Layer 8 of a small transformer language model trained on English Wikipedia (13 layers, counted from 0, width 96). Numbers have three digits each and are written without spaces.
A neuron's activation on a vector x is GELU(weights . x + bias), where the dot is the dot product.

Input weights of the MLP neurons that the questions are about. A number n stands for (n - 500) times 0.0019.
n0 (bias -0.030): 441500556683598467381295401424735500537323383326606684555437592694630508554820397562330551425445339426637389440613585435785453316329580429627751435617390423610445283823600518359628480617383218625643524632475444375624409443434372230692443522260673452263709167554575482599580755508513384427
n4 (bias -0.048): 424429470387768323628616438454293564904427668421526487479415567699426542550452595385458534826419446448550686659557222357496444601573277621620579738565475475360483549523279785508354351807744450625547508352433401646414302584244563256500492396692599315512698365270487311468311319475607470537
n9 (bias -0.045): 450658295445396427483525796486723450565453518486396399269681384617301573500669535681507661493403576394448427507500346548547507475575788458453586252631472442696636445507500614413514439518541294294347298544528449531428599522379680577521551496603624530560446330420647390604331386444718276627
n51 (bias -0.048): 534552557431504580351500687578541545363632604459824477395842407695424522194554533262430406679421416694349522568585439522742408232421488703553368475742470641481557529272290400401602457656349599516459634472589736410306504476471507577540493569594467546447329420304515605507560527474515439695
n82 (bias -0.036): 521475677526412338391471476397483609524548545602329563567404364425303107537755431678492198522588334758431561466201568275440525471640452762669465379509583576638269702488365544512643539739648422333645544327541513560639457317508680624504636837544569623523286323455684284559327574308399462620
n107 (bias -0.018): 541460396637848593715463446375654744291507620311448654552673580802336446547408396419515389577337665656428374433413592454447624317379558399396716400504489472622574504483391386377370339591599533527323486521302459539605431481281595686400518440468608325631626622351511508549343600467437575667
n133 (bias -0.050): 358372672342581842531520555629629427531473544544394664468536644649367464492244626420735545416577453692357713762624379211281652492531415548504556500281468683464390731399520168496525324709337369351464613596532751481525534534465575650500290463667551431424677285412420404652496534258353385500
n140 (bias -0.045): 496431344337710099496448496682467419521574642500363616493441602353773507536508493362608507618367536527640464741387479596391455850528311511386370543395614635599426461415540402442407570325437572322526461430617336641519394577568402417603553594620529409569766551142424492476536557421452534638
n159 (bias -0.025): 345522295534385500604448615460401437379433427533548253511570412360539489464370353573174433435641342485460666329610404411406646416493488594677353532534662361611359396616569327446578483511525341477548706469738466564511579315277745561479776424390496700638588602714544550510800600504418500532
n161 (bias -0.062): 559401179345668447516322676317488584774628583644290534492383711350218332635370292356607605543374561418598561399530749480466326583625329627480531464641600633374542375327599513508458468728424611174563617670384598616267484347439508547508564539448894397265440562479570734642318591357647513468
n182 (bias -0.026): 396508560504844461392500496239639544420424606668492516265604402599427402516529352235488500177440411553543344673561247454667642299508701379579489569414763412616544531489594428687363606358645668370671500259512662500383578604279416369650515370765419345548455386704586525448413574324584674627
n187 (bias -0.032): 699282430309348466340614597298341470575393337406348518509388521357592559525316567594581726455248664264420407478411454797748403371504482449463644659770617408665487726651585532623478414573628407341711642492363377637723331324567620491806475496571508516581664334347300670333680841470361297254
n195 (bias -0.048): 427639472360505394491289207505477514613185428268291647391314496495579718522373460703268491703564500388953637495830395373616569433234457540487542474240350448600459535575375379482646560392378376529685644534558417352358424491213634682662474556413694720572681244478683702632203646562737731504
n213 (bias -0.034): 656529595430755509620418459561364627575460690321529335497425500513503567417638497629411464449444342456532681398507666626417454481447452487457729642653493365428307513425296296471572445697612344616451478463377338562349618609339557507538441513594633339546475742574420544316548514513477507494
n214 (bias -0.040): 448508143368512418663581614464496528342519516630496549328376460540110535590604402371248532234585504777551668391488465504553606389434698500458403461414781442548323581404681389414423610544634359500584404818647606496358616776531600397547334307747594599586660590465382691421528392484460259554
n222 (bias -0.017): 681457517411448437751274458581500669645443700678561408074500500517533344745580643500754457258379366695572576343381599637218408474715645327674672462544289446517422604575521440420252512590706331731500409415402609315313468374466353739221467632521508386581263729487411389634538460428734605550
n249 (bias -0.033): 540336604804626683652427579553384415785654438284221232464478571666427522592477692509460464430441758597320513563505470552661459242478382628445492895436249422163306608260452285755482610407431346325500332670478241521591308570264463698648414376582452377668479462474518681589438551812626532668
n278 (bias -0.040): 496601639281480542233536469605649374629462640488346368362500780630473465396488477394349579578282423423600661389327731409577412274670475500519482572436909709508658409681515500519448597504421654537598587485480456477544662496845406387637311484386699478353414420477167439500695349438421484576
n289 (bias -0.047): 662496400509654561443286535375464672431350362496907523361540478464227341513551404739465780813663334676716351436514625630219719643470448359500508530394167565554491452529522572518577521451560253514617712406424377513550559556671769875622457385340443453407419376345407281233322696694446184686
n307 (bias -0.047): 504472536537692395275427590476401432481355543520448626253504362436596284492434325280594516201456236537387543480570773419271545571435412390530419662467520873736540631544508364527448349559561574450536423609259354481577645241450390635512485553435562655448754615673351686568666575574568841373
n308 (bias -0.032): 529433644672668708555273514341369521452643733703518475383532507351411524629585437611665342441622510507639521309489318562511681479476485535604444417336603500607299545539503454395655625345391633500511428426514446415478397321517569350300579431599341463700348602454307736353549348374661710479
n315 (bias -0.037): 448505135534328690426370565476382614290527665775381495476780397590299556710234514703402543589385542642505811390782473450500201368578720621684637583573291317690457551553439287533299423458172407385562605266651698586495624515019395451767728573344754477585559419271318589554665648449591427578
n341 (bias -0.063): 437465656581424427608348601614559687332579602784607267551591602358496364453398384648508448356572577643434593580788401542379753418519558659433463527464587729861317224533667441609492680763436644588425317590531255367344448380415354472339413366393619470367417180403407561459527541465496480370
n364 (bias -0.014): 416521542629441240536462680562787559416424595365441483583429261638424537582565410613541743235445411375414414390474781327718517475789592689803465698543571480283588520204361558762390306409400529421542508614471572516466656413492535556367656598600325587629623433422619128355268600332605402468
n410 (bias -0.034): 346698378243626723358306533599674538721389314611563492408717422687605508533604512609586349539513398440618500234526592613735763541359469365571450371440183637517458585289369496520576156500388586377671625279396818688546290705520481371504568564584472488586429451315631487363380444414639266617
n412 (bias -0.035): 595338561522591383496648504393804137297443266360284474474444453552658521508397479599441340576136764629538571539562653537487386543467713500577264525447608463616184383548466372669422280355335416559431525862551684290639436590613365651679624535599462255585623317411716429391585531686699640562
n421 (bias -0.039): 504620425452500527671729661248554732387425647769374528477304473438319446462459439415565469581697668649745622449412628632360508198534360542253507629596731583375406299482726546630417430361496339232625534426558575425583412525325511424621406292560644455599749429385477565540267431523547564387
n493 (bias -0.024): 462538514213486534493518323708389433567397738401637532500524352469561490435540452395401739533472361543660537694375379567364493659356790716408574372643497392584504324397586593562556510452477524496437581490510521477595679340425474554544627521665341384422517274181593630687337464414472557537
n494 (bias -0.042): 373719475256422496663637156789353360476582589657294492508508524426334512648275584462460344355607484618412508665399610508596600415602474440542538544291635615488290512636508413444533535804512596513569342605159271692293489376484598622540677844409500391308461587718403513435403504472648604760
n497 (bias -0.050): 413520188618381558677288481610543571614443606473520532449623406741656539353574508545306389516440481569508697504443386596366709622527217484612559397281445683480333492613566386659588496649750516392220614425418705614208459388542445647339344480439435699411447732173488529574406701601528270496
n499 (bias -0.040): 360468405348537508221533299598606368524304719411401867426603390623464665605526272538399405487591532487588480670403476314660575496318220395473527341693607753208479560704355386593471360459433633478598504504781504559612496440516791517401579399401536531431625181508351708535496491568694579789
n505 (bias -0.037): 426419725713476428557587840574364445429623581646370417566594434430364596416609569642358563333429431484642515397548568323456401566666319254500554648716359530206437262406657508420295585659541404311184714500589750347480361557679662484659549788459553381500448567535458601493364378519465516519

Each question shows a token from some text and the vector x that enters the MLP there. A number n stands for (n - 500) times 0.0084.

" con": 442450352582513485348541412610637409487703442575394497618422670435587338456505478456639559661621702378385476507689657577194483462295607425468443516451466364413490587600394572605311450583393698562508410466337561535677629479536589292592393656709546568435153652603491456575370457553606467212
Which neuron fires most, and how strongly? n161, at about 2.2

"el": 346588487543528382626502552606521504571521486465312457686583685512650350350465505405661577607823557454472329562594479459195377373301469423461678524357413318338583554589405463557474326429594861602562637450387471353773504570483440269605412489592509574514469562629462482393365479777473489389
Which neuron fires most, and how strongly? n4, at about 1.9

"ix": 341588436509413436193433518573542546488643349549542469618388555468659360475619546304434477451670551330390343664662613418246514652445574485349643350456620254220589488560528631597326618528421721650515476520546533302482576477475617213515527560590482502659318617605401526566445611657467641530
Which of these neurons fires most? n182

" |": 501582339631471427486348507518598485577467322545358603678447612365722299494450527247522519569691685412420348484640513583290448577400617389422683476501594283435599638598326386541379527625320771544370480365448490330615580504627716394493534481665637569550357625695526294429472609507471396380
Which of these neurons fires most? n107

"et": 382632344364481434508512432541575603609459402482508388657627534520535442427667577437608450744550690646380329507586449273252277466286573505459588415640535203384605481628485581592547445534510752454495522449434446286496635580531605211688436488740469591575336566715539501443400422657602485203
Which of these neurons fires most? n4

"ated": 425491415532530410506485397590616708595436463509394460613529710466471370582510400297639580634820694477338349395643519503200366459492455415406681509373524472439634441477478337660444602533456713504444462516422500354645609483532693082618445526585537663607448584697471298363518502636431474252
Which two neurons fire most, strongest first? n421, n278

"ren": 337591339628484343503540528564548465553455176475385397546497521510643437445593434437594616678874660492414414601586453408333312537411545602383444454551622254349652413543567491587435583491483555452567472452435574151617737504504592325544555617649482674570222541704429507336369448708466626464
Which of these neurons fires most? n159

"ay": 537501428665532425412508518580483637451653322497362337576361581481567294480559554390523598629808627516424304580699552345249434572390416350467613371377532426440618486619505303632414529577499668623502442306360514311718663466469695320453546565588589665431454642754421416372487412714553423350
Which neuron fires most, and how strongly? n307, at about 2.2

" D": 375571441677438338486425440757565459525652474408403473739478567455666494345449565249436575570612789505561436641684519560224414500321561415508474366385401258511501575437426494542548417601311667586488457361533470371675658507597704249514429532735506667635434584617391432457437564549409415316
Which neuron fires most, and how strongly? n140, at about 1.8

"in": 350553438502534381524432421537628533556538359469421345761520592638600274487620496348705577684601584650460366501600449491340345407429585341493643350516602307420501571679468402526420532724544977630372506454518513387550471490462603353468525604550314553548240651493520461409327504516564501247
Which neuron fires most, and how strongly? n107, at about 2.7

" 199": 445565267522370347307466478397673522485579277549465439808391604513559379363508449415467417528760680535373383638663505571121534473296677612519497417492595357533535419583458451356499578568383744576353449534564527222603614532544760281480573513622588480578422564641461564458520527597573512422
Which of these neurons fires most? n341

"1": 455580456656330398368597559454561584564563295497406434580375536595532487481550497385575530568743683434395322484503687546322482558291724550477582397565595218150566471737440450516501532504348738507425477420551520301542499673536729210410496519639484590573386619676535336429490565550638452247
Which of these neurons fires most? n364

" m": 380628353581461277378464477507576493582557506498347478709463500465621303407553643297427498681608677505431349486633683549243549672235469491358460347518742161453516462470521640457499518616473715638566465539454503356649607352496656406521546693580511626552317634559526528410513466582420268386
Which two neurons fire most, strongest first? n82, n140

"uc": 459556217517626228515315457605603590515432264491379523767488587427543342505486549484535685562778618465546433594641595537356499551319428420519588416345536254498612549653474361530397469472491733535448442483322587265619522584534478449552498529525509630710281579661508466453223471802490540359
Which two neurons fire most, strongest first? n195, n289

"ic": 332641331624455341342462535772541527569490484414575519567554515498624367323706595398644555624665556657414417452534470485292313420383547500477775487689493160299610496533508460524488433466500785598367550533533536291588682465623607355429404416744432609421350568553483440394365517600517511303
Which of these neurons fires most? n493

"0": 409582331577378366442538596489618457501471221580463474671421555576563459520512313464544357630640749549286341580612615574259508559269719598547624321430514248426528415675499375572415573537412809581472431487516575221573513469552638178514438502741540632595418558624550471429543464511566428366
Which of these neurons fires most? n412

" ": 449558313700384399454286529567494453561507344534425625642384662474664446335562554295449581581720627401305387611565615492270489552336576374369541517510603222313607447553382468465545461775411775619395467465466491427658599493574683357444514471721594486542395638643599376587416605539474470265
Which neuron fires most, and how strongly? n161, at about 0.41

"==": 462562456640448504246656361687569490386408357540409416765514667443563343403461435379582518624590759525360473429619487505340422489427637489467551400563602197437509643641336610615361538525430655564515420381441574395636653539673714326525354514536636658603319556541305470455447585628427404320
Which two neurons fire most, strongest first? n278, n187

"4": 428681289609422394341569512457583456564511236459541568670388462572627422428574329398518499572762671465409400523520664520288461516296747572569602360556540238292621406697464416593422568479382710494509502547591522168608514607473692222449432559680501547553402532629516427513526507583639423312
Which neuron fires most, and how strongly? n0, at about 3.3

"8": 401645337489482347470519552436641408430494228572506465631439551597580380465516349487534357648704681489259371602601521566299413495228691573581605412477559319428553445630422429550459602498430868590442466505539545248633500462566681195459429516721474600635409643625539496485486605564566355266
Which of these neurons fires most? n412

" were": 436597308683460447366469437547692475612669398514446519613359618497702388447572376359466590507574717469292438634578472478084409499368526499410684405502681202358689457550512471630408559515435608649480503412411540333638613488520556284477489702638573649448412682558426518403501515612482418346
Which of these neurons fires most? n278

"ion": 424622253582580406508494503580586603489602275411562452631411516527499412299569700259568646587700540569359313522669562386285379538347671567360714366639551223419594463615402427645464371640362722423477529544553545164532639473577602448422500624617399652572290521578450510505452428575556479402
The three highest activations, in order: n51, n493, n9

"ar": 370430378486330264539433391559573549496578437549447487616369562544485314565530535376585519702560819511464580638506597501265428523457486452545642414543621294302489447642511741524459590502557858546413349396458477293672533553369573208363350562657353613601386745573428583450547540608572486313
Which neuron fires most, and how strongly? n4, at about 1.9

" 20": 335570311439365432388487488542619471465548326411384413643334655510540448455678333433483534567712618451421274618603545556211581518269722616582623340515582232371506481594568513512385604512429771514425405529461560330596561501568649303550454650673593670589225689582468588406423434560600525466
The three highest activations, in order: n214, n9, n493

"z": 627694461669452529598468519618691429604529180559573511566455414468474385362601565330450509611545584423376356593641486434219480383296626588530542301600524140339723529562514381481528438516513759564451453435637639296630632406372593345399461440754373648576319573518470519568557566604436448425
Which neuron fires most, and how strongly? n51, at about 2.6

" of": 403551324545485486247455432544642517667492376491322552682520543451579532357576497334551483738794631495458394377571415514254479341378738539413558301417555222392652595457579465511341560524346644597556396609491474320583581709586572257551362674562579558556291578633589428535442565622460519452
Which of these neurons fires most? n195

"ep": 469540466604576312477419505608564592592574364424594374597445493318500403331526573358599674591795659488272346604724591410232269388386630425454730463575458185331704508668412480594454347690481580533372618538516508401563536438600663372506583462642533519516549650467503402417298433603522473423
Which two neurons fire most, strongest first? n4, n364

"p": 407546447478507348457431461596671392511517450505489484674443645448600364410463564476512468570452585578177346559614558640225359528358689435652668431509422236520541630554411382555399379646523806693525475534515548330585504360489664367486490543696438588676253736680434275504471451515568406437
Which of these neurons fires most? n222

"S": 476679467571431432474394407492615432616566266458571469658574629635470291487531415409611489571713506470419336531650527444181435456357518508551478443605558230336618567600377325522517400487449915564436574393459672420723589581493697311500492527613363689549363558723428289421380526599488522433
Which neuron fires most, and how strongly? n410, at about 1.7

"re": 366644448569367477470316508558490493524666361625464356640487519374753305449495674350632574500738684288493374713625558448348324686385444439365543408499589405394555587687522540642457448458502642584625404392310609549541519429422654258469527583612439610605204628626368463406575486629493377376
The three highest activations, in order: n187, n494, n308

"ig": 475603396644475326432446556722554583549692378467424454650438507466547424430409606320545645544587648531545298547665561486074424483330419378538602357337345406506692546598482353474480484586477678581560411425345549374654660439537729474378433370711517708631298621585423352407527539660411606371
Which two neurons fire most, strongest first? n307, n289

" E": 374507279585487483437484413774626334491674518608303472673469687479600362407626460378538495520649685475406346619673509544238537466214540495547475356537469243463419573539459440495568412578451668535613393400499583299638493489606700217430386610647600614638288598654595426551430462567494438441
Which two neurons fire most, strongest first? n410, n82

"ad": 464517328466515408591548449614637636538652422493476468625456577574518334372539419276598523688605865629458323608690553453208386295433562398568608430468490451443571401692581416643392468648503631531372536436510553273567513597491618308525391496676428522682484485699387359449449402497601401098
Which of these neurons fires most? n421

" and": 412530308634482456497334406449701344572666356404324374569471542540603472561609454464548550635620687485215380557570509494301498430335707568465506374497584308416617510551457406527463652525371636545536484465400577191758599445614669187585444547587520674619368684612584499378494478627455343525
Which neuron fires most, and how strongly? n412, at about 1.9

" Jan": 435634290700442406438494621601582553588679375497403541690368612396666333418521608422583520529783669515404477555675483549252388524352628455274586478583464298356528515473433491458515406698389664552238295463470406281696541470472573297415565471650530546503410668705564435547469556619463536345
The three highest activations, in order: n341, n249, n213

"===": 528618478559478515376619428585599422531438184434528378637491636507648307358562401240538666612773495470361379474583538497208438457311662534466490523543632251330575519552432583683400610608474731574520509380374641284704636435594637449573390644509561584539276523581391434493383489639450529370
The three highest activations, in order: n278, n493, n289

" (": 299521432677473519423477540425538399541495350469327431629384597372501508516661529398469544596578650415369428416492534503218609534364645488493548441611606160199588594597444495567493456594490634475423422342548708256659659641611739158503397519688524542574400650631583414513535588506600562337
Which neuron fires most, and how strongly? n505, at about 2

" M": 391592364579465447509463498495579430606513253593368532710444526537451403444612517348497412551603661538424380477637551515276548574217581569502449355489574130414485556405417452478579443603404647511442317417610551276736626473560734315450318563702488698717406622645586382522570560729525464358
Which of these neurons fires most? n214

"nd": 543421443467622483483462490627694411521639389510430430616394577537543373430530521301453573593541749674346298604688587557298311502280594476592528306417438383490609524498485431511424501565315809544447407435492492219718549367557598408522430570718454628676289624769529238514444545564557425390
Which two neurons fire most, strongest first? n412, n107

" R": 350650389609441467446496383618548474593574419453440476695501680454551392414548446400659452545805666563518426430649509590306409486177573459513486454429514321302530476466373570561603373605338708600446509321467574424733611624498709123586411489597543487663323595697537387439533398583530445373
Which of these neurons fires most? n410